Layer 6 of a small transformer language model trained on English Wikipedia (16 layers, counted from 0, width 128).
A neuron adds its activation times its output weights to the MLP's output. To switch it off is to set its activation to zero at one token and run the rest of the model.

Output weights of the MLP neurons that the questions are about. A number n stands for (n - 128) times 0.0019.
n8: 132, 102, 114, 122, 103, 68, 166, 123, 100, 140, 128, 115, 139, 155, 162, 102, 134, 173, 157, 152, 107, 122, 139, 150, 163, 152, 158, 132, 131, 90, 143, 115, 140, 107, 54, 114, 128, 147, 121, 126, 164, 153, 128, 100, 159, 144, 113, 135, 123, 147, 111, 150, 128, 140, 142, 130, 133, 130, 139, 121, 124, 116, 123, 152, 120, 54, 126, 155, 88, 103, 107, 117, 131, 125, 85, 108, 140, 209, 126, 117, 121, 144, 94, 92, 161, 158, 127, 110, 144, 120, 71, 141, 129, 115, 151, 162, 126, 153, 177, 138, 49, 145, 141, 191, 128, 174, 128, 128, 67, 143, 114, 141, 162, 149, 141, 142, 107, 168, 126, 116, 135, 99, 125, 97, 119, 131, 111, 96
n11: 146, 109, 126, 166, 159, 164, 147, 91, 195, 154, 162, 123, 154, 148, 101, 124, 144, 158, 161, 168, 118, 110, 125, 87, 149, 120, 66, 162, 150, 78, 123, 58, 129, 103, 145, 141, 157, 124, 108, 170, 99, 144, 102, 140, 155, 90, 91, 111, 141, 98, 133, 166, 161, 123, 123, 66, 76, 139, 160, 112, 123, 144, 147, 133, 143, 126, 126, 78, 126, 107, 118, 119, 96, 167, 209, 164, 104, 90, 123, 92, 138, 144, 80, 112, 146, 98, 76, 155, 183, 128, 121, 146, 93, 90, 147, 151, 105, 132, 112, 120, 104, 103, 144, 129, 185, 90, 116, 159, 104, 158, 138, 122, 167, 150, 94, 157, 156, 145, 89, 143, 136, 112, 87, 162, 157, 99, 99, 101
n29: 82, 175, 118, 151, 152, 150, 141, 91, 115, 140, 150, 160, 135, 110, 125, 106, 123, 108, 123, 113, 168, 128, 74, 152, 108, 67, 198, 174, 67, 94, 98, 108, 109, 110, 117, 149, 115, 136, 141, 132, 136, 149, 125, 185, 162, 153, 169, 112, 128, 112, 100, 124, 135, 162, 84, 133, 127, 161, 131, 91, 125, 121, 194, 137, 163, 152, 148, 164, 119, 143, 174, 105, 150, 150, 116, 119, 126, 112, 123, 135, 129, 157, 102, 141, 113, 142, 120, 113, 117, 82, 89, 94, 146, 114, 152, 127, 109, 86, 85, 122, 122, 130, 119, 192, 61, 115, 152, 156, 107, 127, 124, 94, 115, 114, 79, 113, 73, 114, 156, 173, 116, 123, 141, 199, 139, 103, 193, 105
n44: 110, 199, 138, 124, 103, 120, 89, 190, 87, 36, 101, 84, 100, 121, 151, 115, 165, 101, 173, 160, 103, 157, 131, 130, 162, 99, 142, 114, 107, 133, 174, 111, 119, 129, 162, 140, 124, 118, 97, 92, 148, 139, 112, 103, 154, 138, 100, 126, 122, 114, 153, 142, 114, 173, 133, 122, 182, 103, 157, 71, 134, 118, 113, 111, 160, 142, 43, 102, 166, 128, 246, 139, 160, 182, 139, 142, 131, 75, 160, 100, 88, 150, 106, 145, 111, 132, 93, 45, 139, 104, 170, 179, 130, 143, 140, 127, 136, 120, 144, 94, 118, 135, 135, 104, 105, 105, 96, 125, 135, 199, 130, 97, 101, 113, 124, 191, 102, 87, 101, 65, 128, 159, 89, 153, 177, 165, 163, 155
n83: 93, 92, 64, 63, 154, 113, 139, 174, 137, 121, 121, 157, 146, 103, 147, 157, 160, 120, 130, 97, 76, 126, 170, 132, 171, 141, 118, 187, 137, 112, 106, 67, 101, 105, 181, 104, 164, 106, 112, 121, 138, 133, 156, 132, 135, 150, 104, 171, 161, 112, 125, 108, 139, 148, 163, 118, 147, 87, 46, 124, 77, 108, 198, 116, 121, 155, 129, 196, 138, 133, 160, 88, 182, 123, 144, 169, 132, 124, 136, 156, 166, 113, 165, 124, 153, 134, 96, 117, 119, 111, 123, 172, 107, 140, 71, 127, 164, 145, 134, 151, 142, 130, 91, 85, 132, 113, 126, 87, 111, 92, 116, 155, 156, 123, 73, 179, 109, 102, 91, 60, 141, 123, 156, 134, 135, 136, 191, 113
n162: 127, 129, 100, 170, 95, 123, 111, 137, 179, 110, 137, 125, 98, 152, 133, 84, 120, 124, 100, 135, 116, 90, 126, 151, 95, 155, 117, 166, 104, 115, 139, 126, 101, 94, 136, 95, 121, 146, 137, 170, 97, 118, 133, 145, 146, 139, 141, 85, 139, 83, 117, 175, 110, 95, 158, 123, 140, 101, 107, 170, 156, 177, 120, 112, 110, 132, 163, 127, 168, 167, 137, 153, 129, 129, 96, 127, 138, 159, 132, 143, 112, 150, 149, 146, 134, 119, 98, 122, 151, 122, 96, 81, 138, 61, 78, 174, 117, 152, 150, 101, 167, 119, 129, 113, 145, 137, 124, 107, 120, 122, 133, 111, 130, 116, 101, 150, 152, 119, 77, 174, 130, 183, 105, 92, 154, 57, 198, 156
n174: 146, 130, 166, 123, 135, 149, 146, 130, 135, 106, 130, 164, 154, 104, 95, 159, 130, 145, 117, 126, 152, 80, 150, 68, 151, 112, 157, 66, 99, 130, 170, 134, 157, 131, 110, 111, 141, 116, 123, 162, 107, 108, 138, 132, 161, 167, 42, 184, 116, 163, 128, 101, 116, 140, 118, 114, 126, 111, 130, 140, 152, 109, 180, 137, 121, 145, 115, 109, 135, 114, 168, 98, 142, 154, 82, 112, 164, 154, 96, 165, 126, 120, 112, 102, 104, 150, 149, 158, 172, 49, 158, 102, 115, 139, 91, 161, 116, 127, 123, 160, 105, 126, 170, 107, 62, 149, 147, 92, 184, 100, 77, 110, 105, 105, 132, 112, 148, 116, 174, 174, 117, 127, 156, 140, 110, 147, 102, 72
n191: 111, 153, 105, 77, 120, 170, 170, 190, 137, 118, 85, 120, 140, 137, 84, 113, 133, 115, 141, 170, 126, 83, 158, 120, 85, 100, 103, 106, 165, 97, 85, 131, 87, 177, 107, 150, 143, 95, 172, 139, 130, 100, 114, 123, 156, 108, 146, 137, 111, 121, 119, 95, 136, 140, 100, 134, 105, 149, 104, 216, 131, 191, 171, 126, 76, 119, 171, 142, 115, 119, 91, 142, 115, 118, 201, 137, 65, 192, 149, 119, 131, 128, 124, 131, 118, 173, 126, 133, 122, 149, 127, 105, 77, 167, 147, 106, 144, 121, 129, 59, 142, 157, 139, 108, 162, 114, 102, 92, 153, 119, 81, 158, 172, 177, 180, 147, 125, 50, 101, 157, 132, 114, 142, 129, 115, 150, 111, 108
n254: 113, 72, 177, 166, 114, 112, 99, 145, 156, 98, 99, 140, 99, 115, 125, 104, 113, 96, 149, 116, 119, 104, 106, 152, 137, 121, 129, 132, 160, 161, 90, 123, 180, 91, 132, 90, 107, 121, 205, 144, 117, 141, 131, 86, 88, 109, 151, 138, 142, 151, 145, 90, 168, 114, 151, 88, 144, 178, 113, 109, 100, 169, 153, 146, 122, 47, 127, 117, 139, 134, 140, 112, 151, 133, 201, 112, 117, 158, 133, 151, 108, 113, 109, 84, 77, 210, 139, 122, 100, 157, 177, 144, 103, 116, 107, 98, 164, 105, 106, 163, 190, 115, 128, 139, 73, 184, 173, 92, 137, 70, 124, 122, 114, 174, 169, 140, 142, 53, 158, 147, 125, 156, 157, 92, 57, 186, 98, 157
n297: 133, 136, 144, 146, 115, 105, 124, 111, 105, 109, 119, 85, 116, 134, 63, 164, 168, 142, 129, 100, 123, 148, 162, 94, 52, 188, 149, 157, 119, 94, 115, 127, 100, 187, 180, 108, 133, 125, 167, 106, 144, 129, 112, 132, 154, 112, 159, 127, 109, 191, 126, 124, 114, 141, 162, 110, 126, 162, 141, 132, 141, 85, 99, 127, 137, 92, 118, 148, 46, 93, 90, 72, 82, 133, 177, 99, 123, 135, 136, 133, 199, 98, 120, 125, 90, 104, 182, 135, 189, 135, 160, 114, 115, 115, 110, 108, 145, 154, 108, 115, 149, 125, 92, 120, 152, 56, 96, 155, 155, 135, 93, 111, 150, 131, 139, 152, 105, 196, 141, 128, 103, 173, 124, 140, 133, 104, 178, 178
n352: 131, 122, 102, 138, 133, 115, 110, 136, 78, 170, 106, 93, 133, 149, 138, 112, 136, 141, 88, 166, 105, 121, 137, 136, 168, 150, 105, 124, 176, 156, 145, 149, 173, 127, 128, 136, 119, 97, 133, 145, 72, 143, 147, 126, 110, 163, 114, 124, 123, 90, 139, 62, 130, 132, 140, 73, 128, 117, 141, 131, 102, 91, 116, 58, 116, 109, 150, 91, 133, 123, 143, 181, 95, 142, 174, 122, 105, 164, 151, 130, 125, 134, 128, 154, 119, 145, 62, 137, 138, 95, 88, 183, 116, 140, 153, 182, 88, 152, 113, 116, 100, 145, 148, 158, 143, 87, 76, 118, 192, 108, 148, 132, 65, 113, 171, 103, 138, 172, 164, 153, 60, 153, 83, 152, 156, 121, 157, 121
n367: 107, 80, 143, 110, 143, 145, 160, 172, 100, 175, 111, 122, 175, 136, 129, 145, 115, 144, 127, 140, 145, 116, 129, 165, 166, 173, 145, 108, 97, 105, 159, 204, 177, 120, 105, 132, 160, 137, 138, 125, 138, 138, 86, 126, 81, 115, 98, 169, 175, 182, 83, 138, 131, 132, 116, 112, 150, 111, 119, 167, 112, 81, 77, 111, 66, 167, 168, 115, 109, 139, 157, 144, 155, 101, 81, 168, 115, 107, 127, 111, 104, 148, 173, 196, 146, 101, 105, 91, 110, 105, 70, 130, 150, 164, 99, 120, 98, 133, 130, 116, 192, 137, 155, 128, 60, 109, 161, 148, 118, 131, 102, 151, 139, 139, 93, 108, 119, 81, 65, 135, 122, 127, 128, 118, 86, 149, 135, 56
n374: 161, 129, 152, 128, 98, 141, 158, 136, 107, 95, 126, 83, 101, 129, 178, 129, 165, 119, 93, 96, 166, 76, 160, 71, 161, 176, 151, 182, 190, 93, 136, 85, 104, 172, 141, 124, 125, 107, 122, 140, 112, 124, 86, 82, 106, 142, 151, 113, 149, 149, 136, 138, 170, 104, 83, 146, 118, 142, 140, 232, 136, 139, 138, 97, 131, 130, 155, 115, 128, 91, 149, 182, 97, 154, 146, 110, 109, 144, 165, 104, 112, 142, 150, 128, 131, 142, 153, 160, 85, 107, 84, 136, 120, 136, 145, 144, 165, 187, 108, 130, 109, 138, 126, 78, 107, 109, 105, 111, 117, 102, 109, 106, 171, 130, 132, 126, 97, 134, 151, 144, 146, 111, 56, 64, 181, 142, 105, 94
n379: 126, 90, 97, 169, 128, 104, 141, 155, 170, 169, 123, 97, 195, 156, 154, 137, 126, 118, 205, 145, 101, 154, 133, 74, 90, 112, 61, 68, 137, 80, 148, 122, 178, 141, 155, 157, 105, 139, 87, 112, 139, 120, 138, 157, 144, 210, 151, 96, 124, 151, 126, 139, 175, 187, 136, 145, 162, 106, 127, 125, 113, 120, 126, 96, 154, 122, 116, 90, 87, 117, 141, 121, 153, 174, 136, 169, 88, 165, 148, 102, 113, 88, 109, 114, 183, 75, 131, 115, 133, 135, 144, 125, 106, 104, 131, 118, 91, 188, 140, 148, 169, 48, 116, 137, 120, 135, 141, 94, 82, 132, 140, 180, 157, 70, 112, 136, 87, 170, 97, 79, 101, 136, 145, 142, 96, 127, 106, 109

Each question names a token from some text and the token that comes next. It shows the activations a of the neurons there, in the order above. A number n stands for (n - 128) times 0.021.

Then comes g, the gradient of the next token's log-probability with respect to the MLP's output, scaled to length 1. A neuron's effect is roughly proportional to its activation times (output weights . g). A number n stands for (n - 128) times 0.0031.

"equ", then "ival"
a: 148, 122, 121, 126, 128, 142, 171, 121, 172, 128, 155, 125, 205, 122
g: 158, 130, 170, 153, 119, 101, 128, 99, 84, 170, 65, 124, 163, 136, 128, 89, 108, 178, 160, 142, 103, 140, 127, 61, 103, 142, 122, 126, 126, 111, 186, 112, 93, 103, 148, 125, 123, 138, 151, 129, 137, 110, 91, 174, 185, 147, 137, 158, 90, 124, 207, 91, 135, 129, 74, 141, 109, 115, 87, 125, 104, 134, 120, 131, 97, 175, 149, 135, 104, 129, 91, 95, 116, 100, 100, 142, 140, 111, 173, 96, 138, 195, 85, 109, 114, 106, 172, 110, 95, 102, 126, 131, 120, 194, 139, 145, 144, 156, 145, 133, 133, 101, 158, 143, 137, 121, 88, 120, 125, 131, 158, 111, 150, 86, 140, 209, 149, 138, 115, 129, 155, 151, 122, 116, 140, 113, 89, 118
Which neuron, switched off, lowers the next token's probability most? n374

"No", then "tic"
a: 124, 124, 135, 127, 123, 121, 120, 120, 122, 121, 125, 128, 218, 145
g: 144, 106, 169, 137, 130, 123, 173, 118, 92, 141, 73, 127, 107, 100, 122, 103, 139, 150, 145, 213, 92, 137, 136, 88, 123, 110, 154, 103, 100, 126, 115, 151, 68, 121, 69, 126, 120, 120, 93, 140, 120, 196, 142, 136, 93, 131, 104, 113, 105, 132, 110, 136, 91, 128, 174, 88, 127, 148, 126, 111, 121, 106, 89, 146, 112, 173, 180, 173, 120, 108, 78, 105, 155, 126, 108, 122, 97, 123, 102, 114, 134, 86, 155, 137, 147, 89, 131, 134, 176, 114, 131, 107, 140, 173, 113, 117, 79, 102, 144, 148, 224, 182, 153, 123, 123, 131, 105, 143, 123, 82, 140, 122, 131, 167, 142, 116, 135, 132, 179, 174, 113, 117, 165, 129, 164, 140, 137, 162
Which neuron, switched off, raises the next token's probability most? n374

" Fra", then "sur"
a: 127, 122, 179, 125, 148, 166, 120, 120, 123, 125, 126, 126, 138, 186
g: 127, 77, 84, 88, 127, 150, 129, 104, 108, 125, 110, 170, 153, 98, 147, 158, 139, 131, 101, 117, 170, 93, 85, 99, 129, 145, 108, 111, 117, 140, 164, 108, 120, 127, 147, 137, 168, 69, 109, 174, 115, 175, 168, 152, 101, 141, 98, 168, 145, 137, 119, 119, 110, 156, 114, 99, 118, 109, 109, 104, 135, 81, 166, 104, 165, 154, 188, 133, 114, 140, 119, 102, 190, 126, 89, 87, 142, 128, 128, 150, 181, 150, 96, 185, 116, 136, 114, 114, 160, 109, 152, 129, 115, 94, 142, 110, 170, 152, 101, 135, 127, 149, 118, 87, 139, 154, 121, 128, 114, 152, 148, 34, 177, 118, 152, 123, 101, 105, 123, 167, 86, 126, 164, 141, 123, 179, 70, 137
Which two neurons, each switched off alone, lower its probability most, in order? n29, n83

" the", then " M"
a: 123, 126, 127, 126, 120, 177, 124, 138, 137, 156, 126, 121, 123, 122
g: 135, 146, 118, 133, 130, 131, 103, 143, 144, 114, 108, 143, 143, 142, 135, 128, 100, 134, 95, 129, 132, 154, 144, 61, 95, 99, 189, 116, 135, 90, 72, 198, 133, 128, 103, 109, 159, 176, 162, 130, 114, 124, 177, 94, 125, 112, 118, 133, 105, 113, 145, 100, 68, 149, 148, 82, 129, 182, 87, 84, 129, 74, 150, 114, 141, 141, 178, 152, 133, 124, 99, 84, 140, 156, 186, 100, 116, 143, 151, 140, 157, 96, 94, 158, 87, 102, 137, 104, 152, 171, 136, 136, 155, 158, 112, 188, 78, 147, 154, 152, 110, 117, 165, 135, 130, 109, 100, 184, 120, 71, 96, 147, 108, 135, 119, 123, 123, 184, 97, 105, 128, 101, 175, 136, 124, 127, 131, 135
Which neuron, switched off, lowers the next token's probability most? n297

" which", then " 45"
a: 120, 128, 120, 121, 121, 140, 125, 127, 216, 122, 135, 134, 123, 134
g: 172, 136, 101, 130, 94, 137, 137, 133, 190, 113, 135, 132, 118, 173, 110, 112, 67, 120, 142, 149, 108, 120, 138, 158, 194, 153, 161, 158, 160, 131, 126, 134, 123, 114, 145, 95, 145, 126, 121, 99, 102, 107, 116, 111, 114, 131, 121, 154, 142, 113, 79, 79, 151, 139, 142, 177, 149, 117, 181, 111, 69, 103, 121, 111, 66, 135, 90, 85, 116, 125, 145, 90, 107, 126, 153, 88, 137, 97, 153, 177, 109, 124, 130, 196, 160, 147, 107, 109, 141, 138, 143, 76, 108, 68, 162, 100, 170, 133, 111, 136, 101, 134, 161, 122, 117, 163, 145, 111, 129, 194, 127, 114, 147, 143, 60, 113, 145, 117, 139, 114, 142, 126, 122, 103, 102, 142, 209, 135
Which neuron, switched off, lowers the next token's probability most? n254

"oc", then "ol"
a: 193, 124, 120, 127, 136, 121, 186, 120, 162, 121, 134, 127, 120, 127
g: 96, 117, 177, 89, 112, 147, 145, 147, 152, 86, 113, 117, 112, 120, 57, 92, 131, 112, 162, 112, 134, 136, 182, 120, 112, 133, 155, 139, 142, 140, 210, 109, 146, 129, 108, 131, 111, 155, 126, 169, 90, 127, 165, 88, 173, 146, 81, 111, 126, 186, 201, 79, 104, 136, 123, 130, 82, 129, 129, 139, 139, 103, 78, 139, 100, 134, 94, 119, 184, 73, 116, 115, 128, 86, 103, 151, 111, 118, 157, 185, 115, 142, 111, 90, 110, 121, 91, 176, 134, 98, 142, 131, 155, 154, 140, 100, 155, 103, 169, 117, 107, 115, 142, 128, 133, 179, 151, 145, 92, 162, 132, 127, 111, 184, 100, 102, 86, 119, 126, 166, 148, 123, 130, 125, 135, 148, 107, 142
Which neuron, switched off, lowers the next token's probability most? n174

" in", then " p"
a: 124, 167, 121, 120, 123, 121, 121, 153, 122, 127, 120, 121, 122, 121
g: 136, 172, 87, 143, 172, 146, 127, 92, 131, 99, 157, 145, 119, 136, 71, 158, 103, 113, 192, 97, 136, 152, 90, 94, 174, 155, 110, 120, 131, 140, 186, 195, 147, 150, 129, 131, 174, 130, 129, 117, 143, 127, 68, 112, 159, 130, 157, 141, 143, 111, 137, 123, 124, 156, 137, 148, 159, 136, 115, 107, 200, 106, 57, 154, 180, 135, 158, 99, 100, 132, 115, 71, 60, 102, 148, 126, 115, 144, 116, 122, 148, 113, 138, 174, 133, 114, 106, 102, 132, 108, 111, 131, 131, 103, 123, 130, 165, 102, 146, 57, 120, 141, 114, 136, 111, 114, 161, 137, 126, 166, 123, 90, 114, 129, 148, 121, 95, 145, 119, 97, 84, 136, 71, 189, 111, 117, 122, 119
Which neuron, switched off, lowers the next token's probability most? n11

"asi", then "ly"
a: 132, 125, 120, 122, 128, 120, 125, 127, 121, 127, 183, 145, 182, 121
g: 164, 163, 150, 112, 86, 124, 106, 146, 93, 98, 153, 124, 132, 83, 128, 96, 139, 146, 128, 149, 163, 107, 120, 108, 168, 107, 117, 111, 147, 120, 161, 82, 172, 189, 88, 100, 100, 150, 112, 147, 184, 103, 143, 154, 118, 76, 121, 192, 115, 128, 113, 163, 120, 82, 98, 144, 142, 56, 129, 152, 125, 122, 109, 106, 117, 191, 112, 99, 146, 101, 172, 143, 101, 154, 75, 105, 171, 148, 119, 140, 168, 87, 131, 139, 161, 86, 143, 150, 124, 93, 144, 130, 156, 135, 131, 143, 110, 134, 103, 182, 171, 161, 181, 179, 130, 116, 107, 78, 105, 108, 127, 131, 114, 92, 136, 134, 114, 117, 139, 163, 120, 110, 77, 123, 126, 95, 141, 157
Which neuron, switched off, lowers the next token's probability most? n374

" employ", then "s"
a: 141, 122, 122, 129, 126, 127, 126, 138, 144, 128, 160, 144, 125, 120
g: 162, 137, 116, 119, 142, 130, 130, 123, 137, 177, 124, 96, 127, 88, 135, 121, 125, 140, 140, 133, 121, 47, 77, 97, 130, 162, 170, 94, 161, 173, 153, 91, 121, 141, 161, 128, 158, 163, 134, 186, 110, 120, 171, 130, 131, 99, 123, 105, 131, 87, 127, 88, 112, 149, 132, 180, 129, 158, 128, 140, 163, 108, 72, 85, 119, 129, 122, 134, 171, 88, 162, 154, 110, 108, 145, 53, 167, 172, 112, 94, 130, 154, 140, 154, 175, 117, 154, 118, 152, 144, 111, 154, 37, 134, 142, 127, 173, 63, 92, 169, 114, 112, 120, 130, 150, 154, 108, 106, 151, 125, 119, 112, 125, 108, 154, 156, 141, 112, 158, 128, 100, 102, 104, 117, 135, 104, 128, 85
Which neuron, switched off, lowers the next token's probability most? n352

" album", then "-"
a: 127, 126, 127, 154, 128, 140, 142, 124, 156, 120, 124, 121, 125, 126
g: 148, 134, 75, 151, 109, 105, 126, 156, 142, 147, 164, 142, 136, 114, 106, 132, 172, 72, 110, 117, 153, 161, 109, 133, 153, 128, 115, 113, 118, 87, 85, 170, 151, 124, 131, 160, 109, 99, 94, 133, 153, 80, 98, 142, 121, 66, 90, 112, 103, 223, 153, 111, 111, 198, 162, 130, 93, 134, 134, 129, 160, 117, 139, 76, 125, 129, 85, 125, 134, 130, 125, 130, 81, 101, 120, 144, 135, 113, 170, 164, 123, 140, 107, 162, 128, 113, 105, 118, 156, 181, 166, 104, 131, 119, 99, 106, 179, 149, 122, 104, 136, 162, 191, 139, 92, 104, 65, 112, 126, 120, 160, 126, 153, 146, 92, 127, 137, 72, 119, 180, 140, 122, 143, 165, 95, 128, 145, 144
Which neuron, switched off, lowers the next token's probability most? n44

";", then " |"
a: 126, 151, 121, 121, 120, 139, 157, 121, 135, 127, 167, 120, 124, 153
g: 175, 117, 150, 136, 118, 158, 71, 69, 127, 84, 123, 80, 130, 164, 112, 132, 83, 115, 118, 139, 148, 143, 68, 84, 110, 140, 79, 97, 158, 96, 83, 140, 109, 114, 90, 149, 103, 100, 140, 148, 116, 118, 116, 156, 157, 110, 102, 90, 140, 133, 131, 154, 143, 121, 129, 169, 137, 149, 144, 120, 113, 106, 167, 158, 114, 142, 169, 179, 110, 144, 146, 166, 128, 110, 115, 101, 131, 131, 96, 72, 138, 156, 189, 135, 226, 134, 120, 133, 129, 146, 147, 106, 131, 104, 100, 169, 77, 92, 132, 133, 137, 109, 118, 149, 138, 107, 173, 139, 105, 100, 136, 156, 114, 129, 91, 171, 190, 135, 103, 183, 125, 167, 102, 159, 138, 118, 120, 144
Which neuron, switched off, lowers the next token's probability most? n11

" Br", then "id"
a: 126, 127, 164, 128, 229, 203, 121, 132, 128, 120, 123, 124, 123, 150
g: 131, 120, 98, 107, 167, 124, 114, 161, 121, 146, 191, 166, 99, 127, 86, 118, 139, 103, 87, 136, 112, 126, 98, 141, 79, 117, 135, 110, 143, 110, 148, 105, 199, 118, 114, 155, 115, 176, 106, 94, 157, 120, 133, 105, 116, 147, 102, 129, 153, 91, 107, 138, 138, 111, 121, 107, 105, 133, 191, 178, 111, 78, 118, 147, 72, 106, 74, 158, 145, 131, 121, 57, 115, 160, 136, 125, 142, 144, 115, 155, 130, 97, 119, 161, 103, 120, 127, 114, 154, 130, 118, 83, 117, 114, 66, 134, 160, 144, 119, 136, 124, 134, 107, 92, 147, 168, 132, 136, 138, 160, 106, 113, 100, 185, 104, 191, 148, 150, 193, 128, 143, 114, 129, 163, 145, 214, 139, 99
Which neuron, switched off, lowers the next token's probability most? n83

"un", then "ing"
a: 174, 120, 125, 123, 124, 139, 124, 120, 126, 121, 148, 140, 196, 123
g: 122, 110, 157, 141, 87, 149, 92, 107, 72, 167, 150, 143, 155, 155, 165, 115, 127, 132, 144, 142, 100, 73, 156, 142, 141, 123, 132, 117, 115, 110, 128, 145, 128, 97, 156, 79, 108, 165, 100, 131, 137, 88, 146, 130, 87, 166, 146, 147, 117, 136, 125, 122, 172, 134, 137, 112, 64, 147, 146, 111, 125, 137, 107, 174, 141, 41, 101, 170, 153, 176, 136, 83, 53, 132, 135, 135, 144, 110, 144, 127, 98, 141, 98, 142, 172, 114, 137, 108, 86, 120, 106, 142, 101, 106, 104, 173, 78, 151, 160, 168, 173, 139, 153, 95, 106, 134, 108, 154, 128, 178, 111, 158, 114, 108, 159, 112, 93, 176, 144, 141, 152, 85, 157, 109, 184, 94, 119, 121
Which neuron, switched off, lowers the next token's probability most? n8

" c", then "c"
a: 122, 121, 121, 123, 128, 135, 121, 164, 121, 120, 122, 126, 125, 126
g: 150, 142, 120, 156, 165, 129, 168, 173, 81, 91, 126, 134, 131, 88, 121, 131, 143, 94, 143, 165, 142, 97, 143, 167, 67, 75, 141, 123, 107, 102, 86, 148, 130, 148, 135, 112, 100, 100, 103, 156, 157, 113, 115, 115, 190, 164, 146, 170, 140, 118, 137, 173, 101, 81, 163, 81, 115, 116, 93, 142, 114, 150, 101, 195, 74, 129, 140, 171, 130, 121, 118, 86, 161, 169, 136, 164, 147, 123, 132, 124, 132, 55, 85, 108, 143, 97, 118, 133, 131, 120, 104, 103, 151, 139, 123, 141, 74, 142, 139, 124, 159, 143, 125, 163, 99, 103, 90, 204, 113, 138, 121, 145, 115, 120, 146, 134, 70, 119, 79, 119, 175, 142, 138, 135, 141, 146, 147, 137
Which neuron, switched off, lowers the next token's probability most? n191

"as", then " it"
a: 121, 120, 122, 123, 122, 228, 121, 126, 123, 126, 122, 120, 120, 129
g: 124, 178, 136, 75, 170, 152, 60, 150, 201, 117, 132, 123, 135, 141, 152, 163, 107, 127, 131, 172, 122, 105, 155, 134, 173, 117, 158, 170, 145, 125, 156, 123, 93, 105, 98, 106, 140, 146, 132, 114, 124, 110, 172, 143, 83, 78, 105, 86, 112, 97, 140, 115, 140, 88, 128, 183, 145, 113, 160, 137, 132, 137, 148, 130, 127, 84, 141, 131, 155, 122, 171, 152, 116, 123, 140, 95, 123, 82, 121, 88, 81, 171, 115, 88, 92, 160, 89, 175, 138, 149, 107, 130, 115, 118, 164, 108, 128, 103, 129, 132, 148, 145, 99, 113, 148, 141, 142, 128, 110, 156, 95, 120, 113, 78, 74, 121, 119, 107, 136, 131, 149, 133, 162, 205, 157, 82, 168, 72
Which neuron, switched off, lowers the next token's probability most? n162

" Awards", then " in"
a: 121, 120, 123, 197, 126, 121, 121, 128, 121, 128, 150, 120, 124, 120
g: 128, 152, 146, 132, 115, 134, 121, 86, 150, 146, 126, 63, 121, 139, 78, 94, 150, 111, 163, 128, 169, 153, 183, 130, 135, 161, 94, 166, 102, 133, 115, 120, 149, 155, 114, 135, 146, 110, 112, 95, 84, 182, 157, 104, 103, 179, 137, 111, 128, 158, 120, 182, 156, 136, 96, 135, 143, 118, 139, 90, 144, 122, 152, 139, 124, 127, 148, 113, 129, 118, 179, 71, 131, 83, 129, 147, 133, 96, 176, 158, 139, 165, 118, 164, 138, 129, 142, 110, 66, 100, 36, 123, 117, 104, 134, 179, 104, 102, 118, 142, 140, 169, 118, 111, 112, 151, 177, 142, 123, 111, 178, 115, 145, 144, 96, 156, 83, 108, 93, 137, 95, 109, 94, 114, 114, 85, 187, 110
Which neuron, switched off, lowers the next token's probability most? n44

"ier", then "es"
a: 122, 120, 123, 120, 120, 120, 121, 121, 120, 127, 124, 190, 120, 122
g: 152, 153, 127, 134, 134, 124, 124, 81, 107, 126, 90, 100, 115, 156, 180, 94, 183, 123, 116, 180, 103, 155, 78, 160, 145, 139, 118, 69, 168, 110, 143, 145, 105, 150, 105, 181, 112, 120, 109, 153, 150, 141, 111, 163, 131, 71, 134, 126, 190, 61, 134, 127, 122, 155, 154, 165, 118, 148, 145, 166, 100, 117, 127, 116, 124, 125, 141, 126, 177, 115, 139, 143, 79, 165, 148, 123, 122, 150, 92, 102, 117, 145, 87, 141, 117, 143, 107, 91, 143, 110, 92, 144, 115, 131, 148, 132, 180, 132, 143, 99, 71, 142, 125, 153, 148, 119, 130, 50, 178, 113, 86, 140, 161, 118, 131, 75, 125, 102, 154, 137, 138, 120, 172, 177, 92, 114, 79, 106
Which neuron, switched off, raises the next token's probability most? n367

" Am", then "mar"
a: 120, 121, 141, 125, 123, 157, 125, 120, 125, 128, 124, 121, 132, 151
g: 184, 165, 162, 77, 88, 109, 138, 113, 148, 144, 129, 108, 147, 80, 169, 106, 117, 110, 169, 146, 131, 82, 112, 114, 129, 146, 87, 147, 188, 144, 152, 149, 136, 131, 147, 179, 63, 145, 77, 162, 136, 128, 128, 127, 111, 138, 151, 173, 91, 164, 108, 100, 109, 100, 120, 164, 149, 141, 92, 101, 114, 166, 134, 143, 72, 168, 135, 89, 97, 135, 73, 97, 137, 99, 124, 79, 113, 139, 152, 155, 144, 107, 148, 94, 168, 128, 144, 122, 140, 90, 159, 118, 140, 99, 155, 159, 69, 137, 126, 144, 138, 151, 98, 156, 113, 113, 78, 106, 120, 123, 101, 120, 137, 136, 156, 172, 61, 163, 109, 168, 136, 129, 152, 161, 101, 120, 135, 162
Which neuron, switched off, lowers the next token's probability most? n379

"put", then " and"
a: 251, 126, 128, 120, 128, 120, 120, 123, 121, 120, 120, 128, 120, 123
g: 144, 193, 145, 103, 121, 55, 116, 125, 101, 140, 110, 160, 115, 149, 123, 86, 189, 154, 153, 140, 127, 127, 151, 91, 192, 106, 130, 99, 111, 78, 147, 70, 138, 134, 64, 109, 118, 136, 118, 129, 97, 120, 94, 130, 165, 130, 152, 147, 108, 68, 140, 135, 152, 181, 114, 129, 122, 162, 135, 108, 165, 83, 131, 116, 100, 103, 153, 124, 168, 155, 125, 129, 86, 140, 122, 134, 128, 124, 123, 153, 70, 114, 84, 137, 196, 108, 145, 95, 137, 194, 138, 124, 178, 156, 151, 99, 118, 139, 125, 111, 139, 125, 124, 93, 111, 116, 204, 145, 111, 153, 99, 84, 118, 126, 185, 99, 115, 138, 115, 145, 136, 121, 116, 144, 129, 156, 122, 149
Which neuron, switched off, lowers the next token's probability most? n8

" film", then ","
a: 127, 120, 123, 123, 120, 152, 125, 128, 123, 120, 128, 126, 126, 127
g: 123, 182, 151, 115, 134, 82, 118, 79, 122, 107, 96, 168, 130, 94, 137, 117, 154, 139, 155, 102, 128, 130, 89, 107, 83, 119, 100, 85, 151, 91, 120, 130, 135, 123, 124, 122, 84, 129, 141, 88, 161, 124, 107, 159, 118, 118, 95, 124, 117, 141, 93, 145, 95, 142, 111, 137, 114, 77, 132, 177, 156, 182, 132, 157, 167, 97, 161, 147, 90, 170, 124, 151, 98, 124, 116, 137, 198, 145, 113, 112, 109, 186, 110, 109, 123, 116, 176, 149, 124, 148, 118, 121, 148, 116, 112, 143, 126, 137, 110, 71, 144, 86, 106, 118, 212, 155, 189, 144, 95, 115, 147, 114, 108, 141, 152, 151, 158, 88, 118, 204, 154, 151, 72, 107, 131, 122, 144, 162
Which neuron, switched off, lowers the next token's probability most? n162